Layer 5 of a small transformer language model trained on English Wikipedia (8 layers, counted from 0, width 96). Numbers have three digits each and are written without spaces.
Take only the direct path to the model's output, skipping the later layers: a vector added to the residual stream pushes a token's score in proportion to its dot product with that token's output vector.

Output vectors of the tokens that the questions are about. A number n stands for (n - 500) times 0.0025.
"ment ": 366504378467479394549384748464509471529458568354529674734321385442206419382136612464589541558692289246719752511737469647386551555625479362396392496365354421340179753457441657550397504412679693540524288595469832339274520449428596588588765318523630570547152353310457597522369459480406509710
"===": 325373432462573656422550587475427301274613300599552755402173393457192549444469450162360712632578212325315500386646669664482375594598500741534649650572359557424474400411662440411474610657487725364588259571197446560500604549700405208538485372624506530692191245282456462657449519190268584625
"ted ": 653573566451450675353223318362607228260454563561831758713546429438509435618285702388486587384558370652623460733629464407350673493527471535450508447593429378335483786306405417322284569649791561684734404565545610521544595560305439500597520550797660417270615468509702691342256310528486586520
"ased ": 702326962469439659683596365386490331390713216504745697755500663677659582413359786468665655336641388419695699741753265500351372430470640357448243376353505735295438597419612700238500509625582443639366412631344445649395766585291401331583638387578543547338457231166659628367225388450569505619
"Le": 462320431440483352383531398258544534347582207452602497627471482598313434459378518425444631639640410320452386479413358430429464520553434537404304414435488585509485474518516523522535553503571574358265397524503672569478468448566817514413462423342488454367377519552566479610538421500392513604
";": 318488493479398494438520544602578652392379444602510507613265622601418595424428551528486556487794375428505358590605602484338719494526576658475579433518541590533626541500596475549648503472467675320340470309432466481629503603503453354684556402557606446229405356236434607517321565365399635426
"A ": 500310447471604502476564467540547509387502317388404348541331516353359417551618400415597657485455559508583555594575400306632518450609453505526417431622352606708463339444567541534512395477532494520370462473492629438646561453556658500497427500578487523534390400406695431612551500492427427427
"ian ": 365305372511567546525726708226399159665585357432363711480601587356548154483387430432725539418437439307534517400695533338529669531389481360441317496596246500451504621672763640564547543557424749380741569480554546550521620474627562461630638430557603601485469362500846670541462708436650683686
"ment": 327526382455403317448380730516367509500376520371407637554421450372323463299135683434554588620823218302656666621680560638534525440573488437468428458410424485354239873479491735465458596527718789477564329620500828333269541469526559535518812424576574592552376438206417542525274474550532474660
"includ": 311554536430243443482317390526664390458831381326536436594296693451067537373263593263505678558481551370737652758585438405614555480615589264540540495746491419406254570531310647185369595725569632487541294607336469674342581632773764311580606719680490411576212559481431475443296549378145397400
"play": 414410567413378329080285412497638665480465132430639538572479596669397486398205562250465534541519392336503761546458370521383518470500559631337472434535490582283602652536508565314419500550546487404219533572548490500382533355688555496596516432519478417549488469404307464456455575235739470672
"os ": 370348360509599345617666464479394532464632492517544370720500356312459334399496569491675381448443526470382395475454467547520467584421454654373488549587553518490475472698564552463349551855541534444493448468527391377573593500456471569428632535541650565578347544444688697753523406536388561494
"ered ": 765527650442392540468411155366595432339393252414717598761126557412480207479382698698556689500579348558636724678466353386432322677410656518716622432451569249505535969487633817322401640396696566844500311322537390632432604668633500494817651332445650466271292262051399611515106649424372644481
"á": 390321355518662407624627266532595443585676488485385504675456418523382514454492529595678522428631469341440406558681507550583457437413641518671611580625424565431510513523696722424579479690497600607260507592278638637570575497514528545544694666379579295488361478315415719417646514529433378423
"}": 282488602421445518383445544637600642489383460432458748436362520532405493406535721488529436474572470352666629446712589302568435444509474411632605307457583542353520749503632510454620494482556563549401306467311566401541641567465426413635477558725541538332555320456576691399312500364341500397
"ge ": 537298539476448707466688436383279590334757560437810472715431577598504421323202654619645576321463389748478541496718436106296515485492457780431517482375474431196517760515649423378371721538395568574304630638564625615518638190402419139757419540738680334528515495450566517612495463492447286579
"im ": 415472750500316329534484560496560152403650410452515719551532360641684103297496346637610706370645546560235512447586544455346460549667601441384411555500541284418519568581395522430612541604546450532611488527460351370639512657597775189334624474571633422615504368444727623602545407464390390536
"enn": 350500507513718338538327366626334399420471545297442268500373512638414323412442486512518735365566567604399606248384327631565297554465722464416545538500503586507395546726496622401573545471510453494507352688514453606500587605440534564547553420608656593497563365307483557395542461550573493469
"seas": 509428339399418386151190270252787656145449227516734405486367346595127447406039643429544562590323473435500890619569394517454630527275724512595423431660344508347553668545467436429438572413549516550495550616430736440431469627711336618716566415562494431314396510477344479731481537153544453546

Output weights of attention head 0. The head adds the sum of these rows, row i times number i of z. A number n stands for (n - 500) times 0.00077.
o0: 640475535062310576479457540341588537500582385420592543390570605469481396458493440499470556526461461516587543472644479560452480546393490450483540354501520491377520603480473494505495539567543481562475575548516413477572595621538479576527576551645380439471528467394463461545370439536531495563
o1: 460462485780624488523579462568466483563425526526483419503492430581569525609576451540526448426555585506361467550346483445572563459505485490496545540469490493511538440520510519475563474468437407456435492547512444530521386429547576534441475384404584548471463585473527434468518545595524539436
o2: 498537565384778551515567432383481425349609472397485459480619582518422344496574421429484478447355338537613433445452440348552575552569415438515293573476300269591478561483552487567447478423398586398562679584509517451464364370470564472373490492450526496494501440525663493651535454511360373517
o3: 545557276758430629391554447601362387505403444502518426469542298701547541511452372551425588483441431535435536415440517463477465616545454518464529421518573572444664522526530454577620490399376378449369465548557436585497526480575720441464583465361499435504505344387366374545495444561411480474
o4: 547465502556458488534520539365491467629583391464521538472489519420588377561562345621482487442442679385525435434545397442482503418293447460514480511404666509490536476535469555424569446397439578620506524551530448454679477605572490513367355544447411540596436593591592573550415462572665420566
o5: 394489309454526544569690436529346357537553444520364369596521413564402570515464393643495494512462526580384367310497550281568580448619378497591429557494500647569463375522562502485549413384469627232573503517477632459527437453496475319399512450284674435516439476619419526517484573446479429456
o6: 537441442418366540485507639495516505456626368489713550583602591483712498514392485446527610338535495435530412463553389545494562492323463510403402445516532462460495520383404431516292384480679489575592416389651445487609556518512393485464485448472486504419395410485591638570438411593527440727
o7: 416494497750701377560526424571469435528438473552404441559436473511495488520576387560539442463532555510447466486377437429471626476527556447515499541522513490541490391576456513511518443479443447464488449523454474481583403499535514539447440387387574516521457558545638411514529513521514521431
o8: 524538505329338558530493562494604525498423520490526482501515511487486485433488587456452468623423491622623558565532607518527469544581466467567565455485528583471505547438512429522430542606496517601462517486475503485410662566453420554555545521570359501453603436488393475462502516430466604457
o9: 499492539760611475487541481557558472511377426543453445537422478547537515505511421511496478480596491481373399511445464465545536409523496466471465602479599501464488493507424500540646436452428418421449477491561503553531503426504591525482527452353533451468447540443527463520518482576487512508
o10: 311466409640455444487564507480521476497583515368502406610371462523572544570410662454578514423541635473398444480504541284542350509525302552381382558337421477625492345440482468545377623496594590448553523544515639577563484545451408372465406352383570588498407482669645608454645596309627459511
o11: 544447561685611470518546450490498476432424488558465564521441482491415453445528514499537545497598470476437514550412467494564545481550539451482443509532438414490459492624466591458647422550449511417446528564530580546498443502491542534490534446436630514512413561510533444463607526593520459420
o12: 561522519357374549433409675618552608501541549515745530453545523485562545518350561408498629402424466503645582486536473640482470461438568614449449508539510456512480564421489460528410544437619446599485472418620468545437483427488440569514514498549418530447509385441469599536473494583410480579
o13: 413510543435536432471457562475451577566450631533449467463488477367372535372576468534474431698484390604447483386578530500484580410656578485574479573437495648569381419422464520608551473394398690403555587324331519465416464374471477439505394485478482552485417498443517489497628570391382461442
o14: 612587610936461517403309401523464452524354483398453631521552389369697458443447560490517495477513586581401313482559466457379521523461440438563484560454637377592559691468435560439446530369463561520494536641595431501546618595530491338578486644464501470473568448463585556520390494442581367474
o15: 529453557415433498631464576347615460529726406393539540283603477268584365485615501586626505507476669548552535548637423539489481402456477462557492396287478592536459486527432503540289517558569553701501545474531454427523567666518442499560268619528350601543515494498603525500394647426669464558
o16: 487408382431530527442612511443467443481594455632385459455488571617344540513390344451428524659385370453451491564436552593584374489578525463426466556598508477481532542555393544581701558649444479584476482513568547552376432347406630556455477499524417456605338414519499373558629341527342333544
o17: 395481454636562438508588502536478437476535492528443369559458495543508469527472500499586516429537515577398419479450473394569549435556440457519470517544460510511446404506458493513506469484491494408538489472529591510521437378429493487482493395395584528466379492476569515532566598446477452507
o18: 452464562563537456563549521466515592492538350525499455553488571500559464589515429526493530495504632487394505508511567400602577473411421491505460656426558448435597438596490536511607483524465474517469599676579490590614463455524471622353548371455494435513470619504608491513568476617583492570
o19: 487501445050439461466492541467584589500479438468527435551447616562419558481486459465407532441584440583599551454570575479537585503517498522513562457522535541496629492446543403503523570539548445362464499478510441539544612504536478594515609485503394376437545474471427487499529532501442563499
o20: 669653530557609523478433509537392388646464573412575636541489423510439511598293541407398524526506286531561473381433361588402365457554531369508334493496440427667320510561409464547560615496551426522657499468502564439364303604499544602709637418466465502433425381462401611435658337640375373400
o21: 680609639503636482434357569459504454467515479490542612511460557521543536593445549472464585395489445376526492402442430555494390557433472562401326608558523264458542619543546490471658543459538242476548521612669551590547412565495503590420661532490506326545546539584492536511483409612589352521
o22: 514463404661467644544556463606408440332557511572493366636451494583588596405410318462460442486426385507477371516518468515488443476538503505470585504494563569438398486399368479644386246477427514491451348367487489483563619383558570299468382613381587561510529336444554546593483435468297571646
o23: 407409451646665458518634464495466482494549453567412423532497489544493479547557416556529494462561514457363430501422471455584566404516482531501508571498437483515524428528518553531564458489477511463457467526498513513531387386512607504366484393430611494504397572515573436534572489556502491511
o24: 580522477202363550544489524522478487532546500432520472511466499567526503538455524490428534527425457563654538487510491478424451455450519402507543411541565532521490524514440422488447572478550481571480483499460525445515476554544483549555499559536345492501572425513435541462371466511453502437
o25: 458504456681638442478575401470538498481603478567437550439509527432413431485577465525541485522589518469354506547493443512545447546370500480424456596452459431536507538564536569534539566559500459529536462621507483556465410491476602531487497466401592556547466552411434438414598418635552406599
o26: 537498502382386544456429524546512523447396551467552439644425491547551467392425593435507540545505386585542529519535560550371462514560574524455556428552506496465405523424439462568425512381545538520476490371403535463523512373531465432618539503512532484417536421412486508510523511493377572455
o27: 467401489317430351526694601510509518506601566562501354552482453436445478571469675393529573545430532660526472523529519402555619347494412441600455635519439520575364432488418461485557594485584591517494456486455575494462364364387331552501414453461480493484315497577535503465616598328537359445
o28: 465441453662615427441588461538490518482521483571465475536500458539497494548531470502529517435577510456348441549445512444551548486462508548441478597492493431488559505539501541545583493504511434454455483583527536555488351369496586473402537395420615509514430551497535432478561478515523460502
o29: 530575493780641391463464474643483607586386585662473508504314374508530503449504428602587543531587593411431537542448462548428498477543608535434499448582481552481559447697474510626587546449457483455448440448390474451489353497583583420779500268514524539578505496417510529508645488646530562540
o30: 606620639439441523454396521553548629509377580512575563499438528471451495460419561432463473529491452535557526555560529524437432528465523404477464492477571519494515569514461491496525561504498479515532507541473464509445502560472400540684528550583420504438598428402447546432452435525453543485
o31: 560556489196430575484485515486509527481549511525551553389516527477372575496487468449380536607406442568629518482553466551537519544548472465542523451534539543499497569459489464490527495556494546469480492493511496479454622549498455541521507557558401509506572471484375499491458568483426547501
o32: 470457428701532487523615496511486397522552399502480456542472411538590502571509390539535593364537522467403454457423466452533569421485483488479487533523490451443473450535457525524521489474493465485444468512520497550583457437554617493446531393375572472470410505453551499565494479558496506509
o33: 583374450652559543443482439546387481512502446566419523600479484693565548564488315564542607330597486437411527464419478494562567509522534579441536473565549445411602479598502566519578435554410398437382516521548451576562427446643626511426567455450550473594405598523561297519549504578566461490
o34: 679535525851481478412402455550430438508619529491487605511423422487594510549447516447550510427645476430382447461512298617469446499431441563418417519477601456476350591499430561574471424502513443532540459552504493539487455467549565439541525532431619550531399571495513483445506507475570429548
o35: 512374510424371572536623552518485516541398459604669377630681557569458521501467445475480560481505520502371438528453608456524577565466499510444465555412528575434464466397401545450576372485483571492485541480535442578476337322473404537365469449494569544495385565504499390517539509642577467546
o36: 460546393471616477342444417451404422483449541407418446477591494595469505487712372544381440459412413576471527367464481452490567627482460578466533558535518395523553549425648522489573567281398408388510620613437418676555571394569670451234501572413552431477520576493447334526553519453515442467
o37: 636568440436314576462499485535512521432516493484604425490520466545505485438417554410467538595425391609540499508617508565426438597490460520516502434459575611448408606375456480557423492458502545564493502501455444481456529456487446415578557506551508451451537366329450609511467498450412535558
o38: 508473331450472586482638286642545564484518398615415430670388547717426440564375448413534466482508476565358524655509595395641420502496436411522616467660634437353508599600419562551485518663438371551424450562513478460522497492468585608534630448496489522507493480437510363466418518499469590463
o39: 496536383674634433459492542468507483539557523554462495446464484559489532466570426561527578516519515409419434533383469435572396615564585592380465451588492503455459435486490506588630487467476512461475469446512571480495511436589597351526463329480562590533410543589558645557665518513556459598
o40: 500478567079417518533456576424518481433469536494658349442535616530466555512485470478489543513578496568558553403577497485534475628538456605575564492478363517497540478378628390557543475536498403361507502437596441473516600490524491531535604581532434310523633403497352428611589521617534462562
o41: 390361358359500436431553480468558624558596512617487532547580685451414458438527436528530490638678519467371506599535566624563460548535560538463643412526478577554599506520549551541479628654650594491489457461454412434405554460451511474583525299631462578442444580537514407403642479545517545627
o42: 419462467641553468567609523506484498485509424472417343559437406573588504497503468504521454394513576463428509453528530385488555454513422562512491606447448507484524413542465472495468465432417527428437528463449502620616527422558561454388503388320623394488460563473628524594608484427500494491
o43: 463480525793592452477577469583500505507374525531431466525475433517557513464608558522584482450566563466354425598338543405528575471603553505489528482567433500446485381567517560535575436498463471426433518488477546483494447480510548432469513399460625531486423553552574439498543578459555554421
o44: 469466363589413666433522528562461582577435495486487464510588607712555533657455550525337435543495436478466546518309561568573386524622523516436646366510494518438630503518622433441417650454490314529405468510547411492445633466554605516576487415567401426385489485511513305558543444535481544509
o45: 496615434497458501426393499680461576553464632440525367559535573541565453516476636489466406559398485607519557467496525494330319602455557494490549441493522484556476516478546444602350650340502391642557481494467468401481472432505518482588446554533455507459568362442512530458543409514483445527
o46: 573495504910577422421513418617459478564430517522462447536492394548620514588550480515543440363600602521351477507408446479510563486456481499509507599463532513543544496546510537526496494467448369506517527590527429490499382453577580503473506485363541507534495547455524440443525529522594434468
o47: 470515584305510357551455589403604559526417496480564488468579578332401464396617546452456431660505396584538575508598567627405532496475610491569523516425569568434515554412496498503631507529498500563528593461440424531422515469429495600512575487572434462387519516391538589445544489454445588495
o48: 613588526520407675464498544568490538478345585497548489496590441516582474422496626506552514524399544595612507442490535607468452525589462479572572469486446562515527544385602454444441501426440531554491498441545462468458586602464457453621563644581440476474667414431348589468395544515475527489
o49: 648605562375356546387432632496566536528510554405587548392579473400592501476498649423420533458423508603667533486490524678427490454512526491540529498512462498494497615404541444494388599395598462581514535467529490528429541509452442516557545618585390466428570415456421530510402517425430444463
o50: 501444540753618465465533439502452461495529470501475515474514476514557441553546380549593503364541556410449442477450434498514555465410516485468469555493435408493506470585549589501523463500495477476503496586484481510581387461589598491461466487457584518529437555483590515543510455555535409544
o51: 541505448746608490490615519533438414448462453558456514435464393522566508527579486622552532441561564437418453420326478435560638465607481501501403548477405496546483464627567499530550465459464432366488440595489533513558386514520585455503550455368518456543507523508451471562492464555555369536
o52: 504516496024532420480493551462592542529534483548496578323468559397298577502545588454423513642507463540598500487503459502533552455577536449537470463520449493602516576526505435526573619563579418436500464492545606452404535598409478632549521532558338502510569468551345417427441570454499488453
o53: 513492509635587436464502500480467392526593542465447548449422391506588505637504557527553570398510586424505528509403406432485483455529479493490472508586421374578452473585463489485478571489531437553489503504520568472541400509502514524473418475481500535604409572665590374569522527477642388409
o54: 524537470504547428560530443490536448532598478514404467535501626409422386522579483544489446532428535562517406573491423409502446519391459299527393461535597444547364456513362548425456476529494492618549448607527603461530475498415381526441357568502516578495398547602591552454378478522628448500
o55: 616526588453614592648432451447496384460518471490445448461482536548526568527407380500485397462464501577689489503605432543445493471559479454583626457538511587497615600448336408413426456541463429486550421356623470412594718623524403616524536629620386429469619401428534534572386491466338566519
o56: 390430421619547447482586506474417479512594458502499421527500505520517447642483523555559518370556558474385443404454460442512485476490448518466413553445412478542519440538548490526489506431544371426538456577576618569573386403400524478418510430389604448475362511540544491530526476453581355517
o57: 523518489387477724663536505504546545370543474516548416521562537608564500427482395462527566514411411574566488497650483523502456489460469459511605478496544599426511551402426451553417393454449554573432444326476397483584595366572604452555474600498515460448550404225489613548457412601322624675
o58: 621566503479530546501562571566408544428538556550460465390624524437500507427550482505529492509525443507366426537419491545449565503474550549423464481485505575490315517487372528467423455427489515517500521431413438558409343414505450492415513452514642580500477646437483472477570433495529493594
o59: 434483507188439539552481538442528547477539478544520452546406446465382552454372443458453528640464409513554514476708535401467492482527460495466479516467592617534479528456356433563521537516459680501502492432447533514495534448455402487544482458526390494529502467457494512514543513443392550497
o60: 582539498753649511485422484485468473513608536453480512473541543536584472651510528571559471391517582450468501492377382551545361583512513571472523512479474436504515483526591516498460487470528312502533517568606509536498462544536551494447516498481575463549481549657609452514510502507653440530
o61: 577594495472390527370425417523561512544356528490615466491499456509403500448451570393410469570548395702522541513576494596436469541621517477595583424461544532450501605339459446574548504499442448458464456479588479516410628543408493530631607526524452475389510298396327409437451599432396585382
o62: 514491507642593582491516548584522502562351506624678631567570499462543494455457379533504590518502484372525465510509481646463482476435623430411461488501512486520636553489484497546579365470581536544491356408499523411521366532514555446635489504490468604461543365454404628447416322784420506545
o63: 440468510108391558550530469485516547427516468553483470569492587537317569484391557390430514614492451550558529513579552461568436583588377504575531488497547558510510531445463458477521488603472529449479467448563529518445681504397408516522542576525466395521532472564424394471538578430481539469

Each question shows a token from some text and the vector z that the head gathered there. A number n stands for (n - 500) times 0.0092.

"or": 535451321494485331470449554495484499543505377434622445488520418431589494471539545434522590527521490559519481430550603580503665447481500478444547424407485400466436448404395544460603425542550541
Pushed down most: "ian "

"n": 505426485283477351509526403444671474613416519602481468534552496675414459500531439487565465508510502575587381516406570508402512549456389496542432308519596469600684524515560355501511572344356468
Pushed down most: ";"

"ter ": 553349554379504472514501531437624509367532562681526479452514492510556444467598468470426355462503407409522311587517450490434557464424470483400554433505492562554492549527503519479511517434430516
Pushed down most: ";"

"the ": 569325440465431479470436575379562478540552353533530396444547565442494401598472578470395547550599430447445426472546430503465570464420497499307529498514420524607462409424427542519651407451555559
Pushed down most: "im "

"riv": 544496309461371423474400515475531607485396471312508510543556400514438491425505543408565492498464497603535563434547698514527643499567532430472527427370482328385452468431491425380455504568443611
Which two tokens does it push up most, strongest first? "play", ";"

"F": 322620511622449420372518465563563491627461561362573418410342647503507532560469517464508551569386610395454300453473514443212364499584682618525428621624593647522563446418480379441389495588612270
Which of these tokens does it push up most? "enn"

"Af": 565348547390515473503508549435622501349530581692521467457521476505562433478595459470420331460512399399514293617518448482423552457425482495403565432513489573574487561543494508470502516443422513
Which of these tokens does it push up most? "includ"

"el": 438459270623472228514511538559503489632400627352534380439330636705600382459564551368512571685452455519695321424571573497280369475435557625533442460552492378378540487551459414482471528618562433
Which of these tokens does it push up most? "ered "

"p": 505486469531528533526521424539661582412429717602473628513466504548580457451469554535485607522501477573583413348523525498666440544509457487554315550489546604516649470650684482238486541597486579
Pushed down most: "ment"

"-": 343625516644432443356532452571534519582465560359543442427374613541456538533475516464542537539407610439467335520459508490272366499618635581545461583597579637532571436404494355431379506596575290
Which two tokens does it push up most, strongest first? "enn", "im "

"am ": 402563407506422612660485406641680503519554543585518685480435333369694596311428516494562428342413683494550511420483518601490551694601507359485477446461503466403522414574712594400535499540500494
Which of these tokens does it push up most? "os "

"g": 524310495397453496468465494299673485527566220586568368449498653390476434630556569485394618541604419453459437471522361543407639476344489513252486407405440487587515434304477574549731438295615585
Which of these tokens does it push up most? "ment "

"ac": 572357465484422482477408535435468469567614218490621402427566515428594513666526602563463636501622499457434466459534407616535604449457431493249576449457384527692485395346360706588739318376640562
Pushed down most: "im "

"qu": 680325426573410478500366611487326505558563588542512430371553529442584385636427692417379497561599420499493512328602603401566500388451485488320480631574354427612467425509300608416665369690596656
Which of these tokens does it push up most? "ered "

"n ": 326593353712394475434560510617531546579429571240549494497476653633407525500416536443558555544384626569531461437479510489362418509609596478565493493527505595468530413458557279356416495631557412
Which of these tokens does it push up most? "enn"